Layer 4 of a small transformer language model trained on English Wikipedia (16 layers, counted from 0, width 128).
A neuron's activation on a vector x is SiLU(gate . x) times (in . x), where the dot is the dot product.

Input weights of the MLP neurons that the questions are about. A number n stands for (n - 128) times 0.004.
n101 gate: 148, 129, 129, 149, 90, 219, 114, 146, 148, 114, 150, 128, 100, 131, 138, 126, 145, 139, 90, 117, 130, 112, 142, 132, 142, 148, 110, 115, 116, 137, 141, 113, 143, 170, 123, 123, 119, 115, 208, 126, 97, 134, 128, 115, 145, 139, 142, 140, 80, 101, 72, 138, 116, 120, 105, 143, 137, 171, 112, 128, 133, 121, 89, 136, 152, 144, 161, 125, 113, 83, 146, 145, 187, 127, 127, 151, 135, 93, 109, 130, 145, 147, 104, 187, 84, 69, 122, 167, 131, 151, 75, 163, 117, 161, 91, 145, 167, 77, 137, 122, 122, 106, 75, 161, 156, 92, 147, 139, 176, 138, 121, 111, 118, 155, 132, 136, 107, 118, 153, 148, 145, 99, 176, 115, 115, 106, 110, 172
n153 gate: 102, 79, 160, 164, 163, 80, 123, 83, 179, 139, 137, 223, 122, 148, 45, 138, 170, 143, 129, 102, 107, 101, 189, 127, 121, 134, 135, 136, 71, 152, 108, 107, 101, 84, 135, 122, 141, 109, 119, 135, 144, 151, 128, 105, 162, 105, 174, 134, 155, 127, 94, 142, 63, 98, 134, 122, 131, 115, 142, 111, 150, 133, 110, 126, 174, 83, 147, 116, 125, 166, 47, 108, 125, 104, 132, 172, 168, 135, 145, 102, 110, 87, 93, 96, 76, 130, 148, 115, 124, 148, 57, 146, 166, 54, 77, 154, 89, 132, 124, 156, 144, 159, 155, 121, 115, 134, 89, 108, 124, 134, 157, 125, 136, 91, 40, 146, 112, 155, 87, 154, 111, 138, 138, 137, 102, 140, 153, 158
n253 gate: 130, 126, 142, 137, 188, 110, 93, 93, 110, 164, 118, 123, 104, 108, 106, 94, 98, 138, 144, 139, 122, 109, 134, 86, 118, 209, 100, 123, 156, 130, 97, 67, 139, 132, 106, 124, 182, 110, 109, 80, 173, 137, 119, 130, 80, 127, 130, 112, 110, 106, 146, 112, 140, 111, 168, 113, 105, 54, 138, 134, 180, 141, 113, 127, 133, 96, 177, 145, 113, 138, 125, 118, 156, 138, 151, 102, 149, 122, 162, 82, 137, 181, 145, 126, 78, 138, 137, 116, 105, 93, 76, 131, 105, 93, 143, 160, 105, 62, 123, 111, 123, 136, 155, 103, 134, 125, 91, 115, 122, 98, 164, 135, 110, 103, 95, 183, 130, 137, 197, 142, 99, 138, 119, 87, 143, 103, 111, 202
n348 gate: 154, 150, 165, 85, 115, 130, 112, 150, 142, 112, 114, 167, 133, 152, 108, 65, 168, 97, 131, 120, 136, 132, 158, 153, 112, 115, 161, 91, 94, 134, 84, 122, 165, 92, 164, 120, 132, 142, 151, 138, 117, 209, 144, 119, 158, 149, 158, 170, 88, 103, 80, 127, 134, 191, 135, 192, 134, 131, 162, 160, 150, 152, 139, 170, 88, 88, 173, 170, 204, 100, 130, 105, 194, 149, 127, 171, 113, 141, 134, 112, 118, 167, 138, 129, 153, 147, 119, 132, 128, 133, 106, 135, 169, 107, 123, 121, 113, 107, 153, 169, 141, 103, 61, 142, 144, 151, 177, 109, 158, 157, 187, 135, 151, 156, 163, 134, 149, 162, 125, 116, 96, 122, 87, 157, 124, 68, 106, 138
n380 gate: 163, 124, 133, 98, 111, 174, 108, 177, 150, 152, 130, 173, 145, 144, 116, 150, 140, 124, 167, 144, 124, 96, 60, 161, 105, 129, 172, 165, 99, 139, 206, 114, 133, 109, 175, 130, 122, 91, 144, 165, 133, 92, 117, 133, 157, 204, 144, 151, 156, 112, 167, 92, 84, 99, 138, 82, 148, 148, 177, 86, 107, 73, 143, 47, 128, 181, 77, 108, 112, 98, 132, 130, 105, 119, 116, 188, 138, 151, 96, 154, 138, 93, 124, 139, 108, 97, 109, 158, 107, 126, 153, 135, 91, 143, 151, 136, 138, 158, 91, 47, 148, 134, 148, 124, 181, 164, 154, 144, 109, 120, 102, 104, 60, 156, 161, 104, 148, 149, 141, 136, 139, 98, 134, 94, 154, 119, 187, 139
n388 gate: 122, 141, 161, 88, 133, 109, 105, 151, 84, 120, 108, 107, 152, 139, 149, 133, 115, 103, 140, 180, 177, 132, 141, 136, 82, 118, 125, 114, 121, 120, 80, 161, 131, 146, 138, 132, 162, 158, 155, 123, 109, 157, 78, 109, 120, 94, 114, 121, 113, 106, 127, 102, 115, 134, 166, 81, 154, 97, 163, 138, 112, 118, 142, 150, 112, 137, 130, 125, 200, 59, 118, 88, 149, 144, 135, 149, 80, 158, 172, 133, 112, 97, 154, 146, 42, 111, 145, 92, 103, 123, 152, 138, 114, 140, 168, 134, 112, 129, 93, 196, 86, 140, 116, 184, 138, 72, 119, 120, 141, 149, 146, 104, 111, 69, 177, 99, 91, 94, 103, 131, 132, 156, 130, 104, 124, 157, 92, 159
n401 gate: 141, 133, 156, 110, 85, 114, 111, 136, 115, 183, 78, 110, 126, 158, 131, 176, 92, 150, 151, 107, 155, 136, 107, 142, 115, 94, 100, 126, 107, 171, 105, 118, 144, 94, 100, 128, 123, 165, 74, 158, 129, 108, 131, 191, 90, 193, 135, 136, 169, 100, 188, 159, 182, 94, 164, 149, 128, 157, 94, 131, 141, 127, 138, 116, 137, 150, 119, 139, 145, 121, 120, 133, 108, 86, 164, 152, 226, 63, 72, 131, 106, 142, 141, 99, 168, 81, 98, 111, 151, 159, 127, 130, 123, 53, 126, 134, 100, 144, 145, 142, 72, 107, 135, 80, 143, 134, 113, 139, 160, 132, 111, 191, 162, 122, 103, 125, 124, 153, 125, 232, 136, 160, 150, 128, 165, 99, 132, 145
n511 gate: 112, 153, 129, 125, 162, 120, 134, 92, 110, 95, 109, 155, 96, 68, 111, 115, 94, 157, 126, 102, 145, 151, 131, 98, 164, 127, 139, 153, 132, 115, 110, 88, 126, 166, 122, 135, 214, 124, 124, 139, 72, 132, 81, 145, 137, 82, 97, 68, 156, 153, 148, 130, 121, 124, 144, 120, 109, 169, 138, 138, 101, 155, 60, 125, 112, 93, 115, 84, 178, 151, 98, 123, 119, 171, 152, 84, 128, 146, 150, 107, 130, 118, 120, 164, 119, 80, 81, 112, 180, 138, 130, 60, 177, 160, 141, 126, 80, 155, 70, 168, 131, 174, 189, 121, 143, 165, 122, 92, 20, 147, 173, 137, 69, 94, 178, 83, 153, 177, 87, 147, 93, 132, 174, 104, 88, 91, 161, 117
n101 in: 121, 87, 77, 207, 159, 161, 121, 112, 134, 114, 156, 147, 125, 104, 188, 83, 149, 124, 180, 100, 130, 103, 126, 130, 97, 146, 132, 144, 159, 172, 94, 121, 159, 85, 123, 166, 114, 111, 117, 125, 147, 72, 161, 98, 169, 108, 154, 81, 93, 114, 119, 165, 114, 78, 119, 93, 123, 162, 92, 138, 127, 126, 100, 140, 130, 157, 129, 152, 81, 138, 99, 103, 194, 73, 154, 141, 129, 96, 140, 114, 114, 70, 170, 162, 122, 110, 166, 103, 100, 122, 152, 148, 120, 187, 140, 147, 122, 131, 146, 80, 171, 119, 104, 100, 137, 174, 111, 137, 102, 139, 71, 149, 159, 140, 84, 152, 77, 152, 130, 150, 141, 82, 186, 113, 93, 161, 154, 119
n153 in: 122, 107, 106, 160, 124, 108, 108, 172, 170, 109, 93, 130, 118, 121, 139, 173, 135, 142, 80, 190, 100, 125, 123, 95, 112, 109, 143, 104, 142, 97, 82, 139, 142, 156, 124, 193, 168, 104, 169, 126, 104, 113, 181, 105, 131, 128, 154, 125, 118, 136, 94, 125, 125, 157, 159, 54, 114, 134, 148, 107, 169, 167, 167, 94, 100, 94, 131, 90, 133, 140, 111, 141, 109, 133, 128, 184, 154, 132, 135, 139, 185, 200, 93, 96, 149, 140, 122, 137, 100, 122, 111, 140, 125, 149, 101, 81, 128, 134, 120, 87, 122, 162, 58, 164, 104, 131, 153, 116, 114, 141, 169, 117, 112, 162, 116, 104, 110, 135, 125, 141, 55, 113, 105, 113, 130, 151, 149, 71
n253 in: 116, 101, 130, 136, 159, 103, 105, 147, 105, 101, 91, 79, 71, 78, 169, 107, 205, 140, 128, 178, 150, 135, 153, 98, 140, 143, 120, 103, 113, 130, 107, 156, 157, 136, 87, 105, 165, 144, 173, 186, 155, 85, 135, 168, 111, 123, 134, 108, 131, 141, 115, 94, 131, 138, 126, 100, 197, 167, 134, 116, 141, 125, 72, 125, 127, 112, 122, 87, 125, 113, 137, 149, 118, 106, 200, 115, 94, 116, 96, 92, 177, 163, 107, 188, 152, 90, 145, 143, 119, 137, 136, 185, 158, 131, 132, 144, 75, 103, 134, 135, 98, 118, 131, 158, 141, 156, 169, 100, 155, 115, 102, 158, 173, 104, 104, 169, 112, 120, 135, 133, 134, 97, 64, 98, 52, 170, 124, 167
n348 in: 156, 114, 136, 80, 113, 154, 116, 107, 103, 105, 73, 123, 142, 90, 96, 62, 111, 124, 100, 130, 130, 133, 117, 140, 110, 119, 139, 137, 102, 144, 90, 163, 153, 79, 106, 92, 108, 144, 139, 120, 107, 153, 147, 133, 157, 101, 149, 162, 98, 87, 122, 133, 154, 151, 138, 116, 103, 185, 138, 176, 165, 128, 143, 124, 105, 102, 198, 151, 147, 109, 110, 119, 190, 137, 158, 172, 95, 117, 195, 131, 115, 118, 60, 144, 149, 127, 124, 91, 94, 133, 95, 138, 154, 97, 73, 109, 124, 135, 113, 136, 152, 114, 127, 140, 146, 138, 121, 130, 151, 127, 193, 153, 114, 138, 127, 87, 121, 142, 131, 135, 107, 88, 151, 140, 120, 62, 114, 132
n380 in: 105, 94, 169, 119, 120, 123, 119, 115, 122, 171, 65, 89, 168, 188, 85, 155, 108, 129, 181, 121, 132, 148, 80, 160, 120, 167, 157, 169, 100, 80, 148, 136, 133, 99, 124, 147, 91, 118, 89, 125, 140, 107, 143, 142, 116, 189, 110, 138, 168, 122, 170, 101, 134, 156, 193, 111, 125, 157, 147, 137, 86, 101, 127, 82, 140, 134, 150, 124, 102, 106, 139, 138, 127, 124, 190, 172, 182, 147, 166, 152, 110, 63, 120, 173, 120, 73, 130, 104, 130, 123, 128, 183, 78, 157, 144, 127, 124, 132, 112, 95, 167, 126, 135, 91, 146, 165, 102, 119, 161, 117, 103, 105, 80, 146, 168, 103, 172, 177, 146, 154, 127, 88, 161, 77, 143, 106, 130, 214
n388 in: 117, 137, 87, 185, 166, 119, 66, 41, 142, 158, 81, 115, 125, 148, 135, 124, 111, 95, 132, 111, 94, 137, 87, 92, 161, 94, 126, 107, 177, 120, 140, 79, 129, 149, 109, 111, 79, 135, 134, 114, 165, 77, 138, 162, 96, 147, 164, 168, 102, 121, 192, 129, 156, 124, 112, 104, 93, 136, 103, 107, 130, 136, 109, 106, 100, 124, 116, 99, 107, 101, 153, 149, 91, 146, 120, 148, 132, 111, 142, 158, 191, 136, 99, 98, 86, 135, 131, 129, 95, 149, 87, 125, 113, 110, 91, 127, 76, 148, 147, 110, 151, 182, 170, 118, 146, 149, 122, 193, 146, 148, 122, 155, 131, 84, 102, 137, 135, 152, 81, 127, 102, 177, 166, 118, 166, 135, 169, 120
n401 in: 121, 96, 106, 108, 97, 185, 112, 70, 111, 149, 111, 130, 125, 130, 153, 152, 127, 42, 119, 134, 89, 120, 178, 122, 125, 119, 187, 114, 150, 85, 130, 159, 107, 170, 143, 192, 159, 186, 145, 132, 66, 214, 189, 94, 111, 125, 154, 130, 112, 141, 166, 137, 199, 129, 131, 149, 125, 91, 140, 84, 160, 142, 118, 132, 98, 122, 146, 130, 125, 142, 151, 123, 99, 173, 131, 168, 167, 154, 85, 134, 129, 151, 108, 102, 94, 139, 143, 131, 91, 147, 147, 139, 94, 110, 123, 103, 92, 101, 75, 175, 113, 137, 80, 99, 153, 108, 184, 157, 126, 110, 128, 164, 123, 159, 110, 123, 138, 133, 135, 76, 111, 121, 137, 179, 95, 148, 155, 180
n511 in: 120, 140, 73, 85, 103, 190, 76, 116, 129, 123, 48, 112, 143, 102, 82, 96, 136, 115, 140, 117, 181, 93, 196, 149, 95, 143, 93, 181, 142, 112, 119, 114, 161, 136, 123, 132, 111, 99, 116, 120, 167, 131, 139, 130, 162, 199, 140, 172, 103, 210, 141, 133, 150, 116, 116, 113, 139, 158, 131, 82, 137, 152, 139, 118, 92, 122, 80, 183, 97, 120, 118, 249, 112, 194, 145, 109, 161, 136, 138, 51, 75, 106, 138, 175, 110, 92, 159, 98, 70, 86, 116, 114, 107, 108, 160, 157, 78, 173, 127, 119, 173, 85, 87, 125, 117, 122, 142, 99, 134, 210, 128, 94, 147, 151, 144, 110, 141, 135, 108, 101, 125, 97, 131, 110, 127, 109, 145, 188

Each question shows a token from some text and the vector x that enters the MLP there. A number n stands for (n - 128) times 0.034.

" their": 130, 102, 109, 133, 122, 138, 161, 94, 163, 133, 104, 144, 125, 133, 132, 151, 136, 90, 131, 105, 102, 132, 147, 97, 131, 121, 112, 136, 124, 139, 134, 151, 147, 121, 162, 123, 138, 112, 168, 104, 96, 170, 112, 135, 134, 93, 140, 149, 142, 151, 122, 151, 152, 138, 105, 157, 133, 144, 131, 135, 112, 133, 127, 149, 107, 142, 88, 112, 164, 142, 148, 110, 156, 171, 105, 154, 135, 97, 125, 115, 88, 141, 151, 119, 115, 147, 121, 144, 122, 132, 139, 145, 134, 127, 130, 114, 79, 132, 164, 125, 158, 96, 95, 153, 107, 175, 143, 172, 127, 132, 135, 146, 129, 118, 129, 148, 117, 139, 150, 108, 79, 134, 145, 99, 141, 120, 115, 126
Which three neurons fire most, strongest first? n348, n380, n253

"ele": 141, 122, 120, 138, 146, 139, 114, 106, 144, 143, 118, 109, 126, 174, 141, 83, 118, 108, 176, 138, 95, 130, 132, 96, 123, 79, 94, 162, 156, 137, 130, 153, 168, 136, 170, 132, 124, 110, 141, 121, 96, 134, 98, 136, 103, 146, 133, 187, 172, 156, 105, 121, 116, 154, 173, 115, 121, 98, 132, 139, 123, 98, 104, 136, 147, 136, 134, 90, 137, 146, 135, 125, 110, 130, 125, 155, 97, 107, 150, 141, 93, 112, 118, 131, 153, 142, 133, 99, 119, 132, 162, 149, 130, 99, 134, 162, 106, 148, 108, 109, 105, 141, 103, 161, 119, 147, 128, 128, 156, 137, 139, 137, 134, 149, 71, 145, 123, 133, 151, 107, 126, 128, 130, 121, 144, 145, 131, 115
Which three neurons fire most, strongest first? n388, n380, n153

",": 121, 133, 131, 119, 139, 144, 159, 140, 140, 135, 89, 132, 75, 143, 104, 147, 130, 135, 92, 118, 134, 121, 131, 115, 137, 142, 121, 146, 168, 129, 133, 131, 123, 114, 134, 118, 126, 136, 127, 147, 118, 110, 132, 119, 112, 96, 145, 113, 114, 145, 109, 131, 113, 132, 149, 136, 112, 121, 147, 120, 114, 165, 112, 145, 74, 138, 104, 81, 124, 165, 142, 124, 116, 111, 133, 137, 138, 106, 123, 156, 124, 96, 166, 151, 129, 147, 136, 143, 141, 120, 146, 193, 138, 125, 171, 134, 88, 142, 162, 116, 146, 101, 130, 98, 139, 134, 109, 182, 127, 137, 120, 119, 136, 116, 103, 125, 118, 141, 135, 97, 125, 94, 114, 118, 138, 130, 145, 111
Which neuron fires most, and how strongly? n348, at about 0.35

"pe": 143, 111, 154, 132, 111, 109, 138, 129, 138, 130, 100, 134, 131, 150, 161, 132, 117, 108, 133, 127, 88, 115, 129, 139, 150, 109, 155, 137, 152, 113, 171, 157, 128, 118, 150, 133, 121, 106, 143, 132, 102, 135, 118, 116, 178, 117, 131, 189, 146, 177, 112, 103, 116, 120, 148, 125, 139, 91, 142, 131, 146, 124, 157, 122, 128, 132, 106, 62, 141, 172, 125, 115, 134, 98, 180, 144, 104, 121, 139, 125, 127, 110, 104, 100, 111, 164, 108, 139, 130, 143, 193, 121, 148, 112, 139, 143, 139, 121, 133, 128, 122, 148, 117, 122, 81, 140, 98, 139, 121, 109, 75, 156, 134, 151, 130, 135, 115, 136, 111, 127, 175, 158, 117, 111, 123, 135, 151, 121
Which three neurons fire most, strongest first? n511, n348, n153

"ory": 110, 130, 104, 82, 186, 104, 154, 122, 109, 146, 109, 123, 115, 169, 138, 86, 118, 116, 171, 137, 78, 97, 150, 130, 117, 102, 112, 152, 138, 122, 115, 160, 134, 120, 127, 111, 115, 97, 136, 153, 133, 129, 107, 139, 110, 108, 129, 179, 123, 170, 107, 132, 128, 151, 147, 141, 100, 105, 125, 125, 144, 110, 95, 150, 120, 125, 129, 102, 128, 120, 132, 126, 96, 91, 115, 162, 174, 91, 139, 170, 107, 177, 146, 130, 123, 146, 112, 167, 121, 130, 153, 160, 144, 135, 129, 151, 122, 151, 120, 129, 112, 141, 124, 194, 106, 135, 121, 155, 143, 100, 116, 128, 117, 127, 129, 149, 131, 135, 141, 121, 123, 125, 126, 110, 131, 164, 159, 104
Which neuron fires most, and how strongly? n511, at about 0.31

"or": 97, 158, 140, 109, 187, 111, 107, 95, 129, 162, 98, 82, 102, 146, 180, 124, 107, 154, 120, 121, 117, 118, 143, 96, 135, 115, 135, 144, 125, 124, 120, 128, 113, 113, 130, 116, 142, 170, 103, 132, 145, 138, 97, 144, 147, 132, 137, 160, 134, 136, 131, 115, 107, 143, 131, 119, 120, 105, 132, 151, 136, 113, 107, 173, 61, 141, 114, 101, 125, 103, 137, 125, 151, 142, 120, 137, 142, 90, 121, 130, 81, 143, 96, 171, 138, 141, 122, 131, 127, 131, 137, 157, 132, 140, 169, 132, 108, 135, 127, 110, 135, 152, 122, 121, 70, 149, 133, 148, 113, 102, 128, 155, 134, 122, 75, 141, 114, 128, 126, 97, 85, 124, 102, 133, 133, 121, 167, 83
The two highest activations, in order: n253, n380

" H": 161, 121, 137, 135, 117, 118, 126, 143, 155, 125, 93, 119, 111, 154, 124, 122, 102, 121, 103, 108, 113, 139, 146, 116, 136, 120, 104, 134, 117, 136, 130, 168, 161, 109, 134, 115, 128, 124, 109, 122, 126, 132, 118, 148, 166, 122, 107, 119, 104, 134, 122, 121, 115, 130, 120, 143, 121, 124, 152, 127, 105, 115, 151, 159, 95, 140, 138, 81, 15, 118, 133, 107, 126, 130, 115, 136, 128, 123, 134, 152, 122, 128, 139, 135, 171, 131, 135, 157, 99, 131, 153, 143, 156, 131, 117, 115, 105, 126, 170, 134, 124, 141, 144, 135, 129, 162, 148, 166, 160, 152, 140, 119, 113, 133, 106, 125, 121, 146, 154, 118, 151, 150, 129, 114, 97, 156, 196, 106
The two highest activations, in order: n511, n401

"ub": 119, 119, 133, 113, 112, 138, 94, 119, 141, 135, 109, 135, 133, 156, 145, 111, 138, 129, 106, 121, 113, 105, 162, 156, 133, 100, 117, 147, 133, 126, 177, 147, 117, 138, 144, 142, 139, 122, 139, 137, 114, 107, 86, 129, 131, 120, 177, 171, 136, 174, 109, 105, 65, 118, 132, 144, 140, 122, 153, 124, 128, 126, 137, 155, 104, 145, 140, 77, 84, 127, 135, 134, 122, 182, 116, 118, 144, 130, 83, 113, 85, 93, 124, 95, 178, 149, 120, 120, 157, 128, 98, 154, 117, 163, 134, 136, 139, 135, 132, 122, 108, 159, 131, 135, 76, 169, 125, 141, 125, 187, 121, 130, 145, 156, 142, 130, 109, 115, 111, 126, 122, 139, 136, 132, 111, 119, 136, 96
Which neuron fires most, and how strongly? n153, at about 0.29

"el": 135, 141, 136, 151, 159, 107, 108, 125, 152, 168, 127, 112, 126, 148, 164, 66, 106, 120, 167, 115, 123, 148, 147, 103, 144, 95, 113, 139, 109, 145, 160, 159, 142, 138, 146, 103, 102, 167, 108, 112, 104, 118, 22, 156, 141, 133, 122, 138, 139, 128, 105, 94, 132, 137, 146, 164, 136, 121, 153, 120, 129, 113, 106, 138, 115, 162, 137, 118, 121, 146, 140, 113, 103, 125, 145, 131, 123, 115, 115, 137, 98, 124, 100, 198, 135, 129, 116, 120, 170, 121, 159, 143, 125, 161, 144, 162, 123, 148, 94, 119, 109, 148, 118, 131, 133, 166, 106, 177, 141, 155, 130, 116, 130, 121, 120, 133, 162, 127, 142, 86, 116, 139, 115, 83, 121, 129, 154, 108
Which neuron lights up most? n380

"am": 116, 128, 103, 135, 116, 109, 120, 144, 172, 153, 100, 125, 121, 130, 138, 106, 90, 110, 172, 127, 147, 140, 138, 104, 139, 140, 118, 153, 136, 87, 129, 149, 112, 120, 154, 138, 162, 132, 114, 191, 122, 136, 86, 165, 126, 124, 122, 132, 104, 140, 115, 99, 101, 156, 126, 127, 160, 98, 135, 115, 122, 115, 166, 165, 118, 185, 132, 115, 113, 143, 134, 101, 132, 130, 110, 109, 120, 118, 145, 135, 115, 158, 130, 125, 130, 112, 111, 131, 157, 118, 127, 153, 130, 167, 148, 123, 96, 169, 122, 102, 104, 148, 145, 111, 78, 157, 141, 139, 142, 170, 148, 126, 134, 143, 111, 122, 125, 139, 126, 129, 140, 154, 118, 131, 85, 113, 128, 70
Which neuron lights up most? n401

" Sm": 131, 115, 134, 91, 90, 141, 100, 125, 126, 138, 90, 147, 148, 157, 148, 127, 97, 123, 84, 122, 148, 121, 140, 116, 121, 63, 113, 142, 130, 117, 104, 113, 154, 148, 154, 118, 133, 96, 126, 161, 143, 139, 136, 120, 173, 117, 112, 159, 122, 139, 103, 148, 122, 113, 143, 140, 140, 102, 136, 109, 78, 100, 160, 141, 115, 120, 117, 97, 62, 126, 137, 126, 147, 133, 127, 145, 105, 96, 127, 125, 118, 132, 119, 159, 140, 148, 141, 119, 100, 142, 165, 104, 153, 182, 124, 113, 120, 151, 135, 134, 118, 132, 136, 125, 70, 160, 157, 149, 153, 117, 140, 139, 128, 112, 99, 137, 133, 159, 172, 124, 105, 134, 130, 89, 91, 141, 141, 105
Which neuron lights up most? n348

"ch": 120, 114, 129, 105, 126, 93, 186, 116, 136, 86, 102, 140, 120, 125, 123, 110, 91, 122, 135, 101, 137, 111, 119, 134, 165, 107, 110, 123, 142, 141, 112, 157, 108, 129, 137, 160, 127, 138, 100, 134, 139, 104, 114, 120, 134, 127, 132, 184, 102, 129, 133, 93, 127, 132, 119, 121, 156, 105, 148, 94, 132, 112, 119, 150, 107, 114, 142, 95, 114, 146, 128, 127, 81, 69, 109, 133, 157, 132, 89, 159, 112, 116, 155, 132, 135, 169, 116, 171, 169, 133, 111, 156, 112, 186, 136, 160, 122, 179, 146, 94, 105, 130, 112, 130, 140, 147, 125, 153, 142, 131, 99, 132, 107, 137, 143, 96, 135, 129, 159, 101, 131, 131, 123, 110, 109, 139, 164, 91
Which neuron fires most, and how strongly? n348, at about 0.56

" f": 134, 127, 125, 127, 88, 108, 104, 116, 144, 153, 134, 137, 119, 145, 134, 146, 127, 129, 116, 139, 128, 110, 115, 115, 146, 96, 91, 151, 156, 142, 120, 152, 122, 120, 115, 116, 94, 138, 133, 132, 127, 135, 137, 127, 137, 125, 188, 141, 123, 127, 108, 119, 125, 139, 121, 146, 115, 126, 151, 146, 85, 168, 175, 157, 109, 126, 100, 72, 130, 139, 141, 74, 127, 116, 82, 130, 122, 149, 114, 107, 128, 134, 129, 118, 142, 129, 146, 100, 125, 133, 131, 152, 149, 136, 140, 119, 140, 84, 159, 138, 123, 112, 131, 133, 66, 147, 117, 151, 147, 151, 75, 115, 117, 142, 106, 135, 113, 142, 107, 122, 46, 158, 146, 91, 129, 143, 170, 117
Which neuron lights up most? n153

"0": 112, 138, 165, 91, 132, 122, 139, 127, 179, 145, 113, 100, 122, 121, 171, 115, 93, 137, 151, 138, 141, 121, 127, 138, 150, 103, 115, 151, 146, 153, 160, 139, 139, 105, 133, 128, 86, 124, 133, 143, 108, 131, 125, 152, 117, 97, 143, 118, 114, 154, 115, 100, 125, 88, 121, 107, 137, 119, 170, 112, 154, 139, 143, 143, 67, 138, 133, 144, 134, 170, 152, 75, 146, 187, 121, 143, 179, 125, 132, 125, 125, 107, 127, 95, 198, 122, 120, 143, 142, 157, 133, 138, 131, 140, 169, 129, 96, 123, 111, 103, 117, 129, 127, 138, 133, 140, 125, 136, 120, 119, 85, 127, 131, 143, 120, 121, 131, 148, 94, 111, 151, 114, 133, 117, 125, 124, 147, 114
Which three neurons fire most, strongest first? n401, n380, n253

" by": 128, 123, 136, 126, 131, 107, 136, 96, 113, 125, 106, 135, 128, 131, 131, 114, 134, 123, 213, 125, 172, 129, 117, 109, 139, 126, 127, 147, 151, 135, 119, 152, 83, 124, 153, 121, 117, 125, 119, 113, 132, 163, 90, 114, 134, 114, 149, 146, 127, 105, 118, 117, 140, 150, 141, 149, 122, 102, 145, 106, 151, 178, 86, 156, 95, 119, 81, 103, 122, 142, 140, 106, 109, 105, 94, 173, 138, 147, 129, 148, 118, 138, 147, 149, 98, 130, 136, 125, 111, 123, 130, 162, 146, 161, 176, 120, 88, 105, 169, 105, 109, 141, 140, 171, 132, 166, 120, 159, 132, 116, 121, 143, 141, 102, 97, 136, 107, 138, 102, 105, 123, 124, 115, 118, 127, 155, 141, 134
Which neuron lights up most? n388

" In": 145, 113, 124, 143, 155, 139, 101, 101, 144, 137, 108, 105, 104, 163, 94, 156, 123, 149, 162, 123, 142, 115, 131, 110, 143, 127, 124, 118, 157, 136, 141, 119, 146, 116, 152, 152, 145, 138, 135, 122, 134, 126, 147, 143, 77, 102, 137, 110, 165, 105, 110, 120, 111, 85, 129, 152, 131, 119, 124, 122, 135, 110, 128, 146, 65, 89, 121, 73, 82, 149, 152, 81, 104, 140, 138, 140, 133, 110, 133, 136, 134, 86, 132, 175, 142, 153, 136, 188, 138, 112, 148, 184, 138, 137, 125, 134, 94, 108, 151, 121, 126, 135, 115, 167, 87, 148, 145, 123, 152, 114, 108, 144, 139, 130, 125, 120, 99, 128, 137, 114, 135, 143, 106, 115, 142, 132, 131, 142
Which neuron fires most, and how strongly? n253, at about 1.6

" s": 149, 117, 126, 144, 118, 160, 94, 117, 132, 124, 131, 130, 113, 140, 126, 146, 93, 129, 104, 149, 114, 130, 139, 121, 145, 114, 75, 139, 134, 127, 100, 118, 140, 135, 117, 90, 142, 128, 117, 149, 122, 121, 144, 146, 150, 99, 136, 144, 128, 136, 136, 130, 136, 150, 127, 88, 132, 131, 172, 130, 124, 129, 140, 155, 57, 126, 150, 81, 93, 132, 146, 64, 109, 137, 102, 142, 97, 171, 158, 97, 145, 144, 137, 130, 139, 139, 130, 147, 139, 145, 134, 137, 128, 135, 147, 122, 125, 132, 136, 136, 147, 110, 113, 127, 81, 168, 115, 138, 166, 141, 101, 115, 129, 141, 99, 149, 108, 144, 147, 65, 115, 154, 115, 120, 116, 144, 125, 97
Which neuron fires most, and how strongly? n380, at about 0.43

"able": 129, 121, 107, 121, 127, 107, 157, 154, 94, 147, 94, 114, 113, 133, 132, 140, 96, 104, 137, 100, 124, 118, 137, 162, 139, 118, 116, 140, 112, 166, 106, 158, 181, 112, 142, 132, 127, 127, 158, 142, 100, 145, 132, 149, 84, 121, 150, 169, 148, 132, 112, 119, 117, 142, 140, 177, 132, 99, 139, 137, 130, 187, 111, 160, 120, 170, 103, 85, 143, 157, 157, 124, 138, 160, 130, 151, 130, 110, 124, 115, 87, 144, 130, 95, 125, 135, 138, 156, 48, 132, 159, 149, 170, 112, 134, 156, 105, 125, 137, 137, 135, 123, 115, 166, 109, 123, 124, 161, 151, 149, 115, 143, 120, 137, 132, 139, 130, 144, 137, 144, 82, 142, 128, 107, 134, 141, 145, 107
Which neuron lights up most? n401

" gu": 129, 131, 132, 139, 116, 122, 90, 92, 94, 150, 82, 143, 115, 141, 103, 128, 108, 95, 141, 141, 112, 139, 122, 51, 136, 98, 93, 141, 121, 122, 116, 155, 103, 140, 164, 95, 100, 135, 104, 153, 125, 129, 105, 156, 151, 126, 165, 147, 131, 124, 142, 119, 112, 116, 117, 96, 130, 106, 150, 110, 144, 126, 169, 141, 139, 141, 130, 111, 129, 132, 146, 75, 93, 110, 116, 148, 129, 141, 133, 118, 102, 127, 139, 163, 90, 118, 128, 206, 157, 130, 95, 114, 153, 146, 151, 102, 104, 140, 169, 126, 145, 139, 123, 129, 147, 159, 129, 157, 144, 171, 142, 145, 114, 135, 119, 148, 141, 142, 109, 154, 116, 139, 116, 152, 127, 114, 138, 90
Which neuron lights up most? n388

"ack": 100, 116, 112, 123, 153, 108, 110, 153, 148, 144, 119, 141, 130, 141, 161, 104, 93, 113, 168, 127, 114, 115, 141, 105, 127, 100, 123, 133, 108, 128, 117, 139, 148, 106, 124, 99, 78, 128, 118, 141, 122, 145, 62, 122, 165, 131, 126, 142, 92, 118, 90, 128, 140, 99, 90, 138, 125, 105, 159, 133, 115, 155, 108, 151, 110, 160, 146, 108, 84, 155, 132, 83, 71, 161, 115, 137, 178, 117, 143, 121, 74, 131, 159, 96, 142, 149, 149, 181, 124, 125, 108, 146, 105, 147, 129, 149, 122, 187, 126, 150, 126, 139, 148, 174, 139, 155, 132, 134, 133, 183, 97, 161, 118, 145, 135, 132, 125, 148, 140, 99, 119, 137, 117, 110, 117, 124, 118, 118
Which neuron lights up most? n253

"In": 129, 115, 121, 157, 134, 150, 92, 130, 139, 129, 111, 114, 103, 160, 114, 147, 125, 144, 143, 135, 137, 118, 122, 121, 142, 132, 115, 109, 153, 141, 131, 121, 161, 121, 154, 164, 133, 135, 135, 105, 148, 111, 125, 140, 81, 99, 126, 128, 164, 121, 124, 121, 113, 78, 121, 147, 125, 111, 114, 115, 133, 132, 117, 135, 60, 80, 130, 74, 102, 160, 138, 102, 126, 132, 136, 143, 139, 98, 127, 140, 141, 54, 142, 148, 144, 136, 126, 198, 137, 101, 139, 178, 154, 138, 120, 139, 105, 109, 158, 131, 130, 130, 127, 136, 111, 165, 147, 136, 153, 123, 115, 144, 130, 128, 119, 111, 92, 132, 133, 113, 127, 138, 98, 134, 134, 148, 134, 140
Which neuron lights up most? n253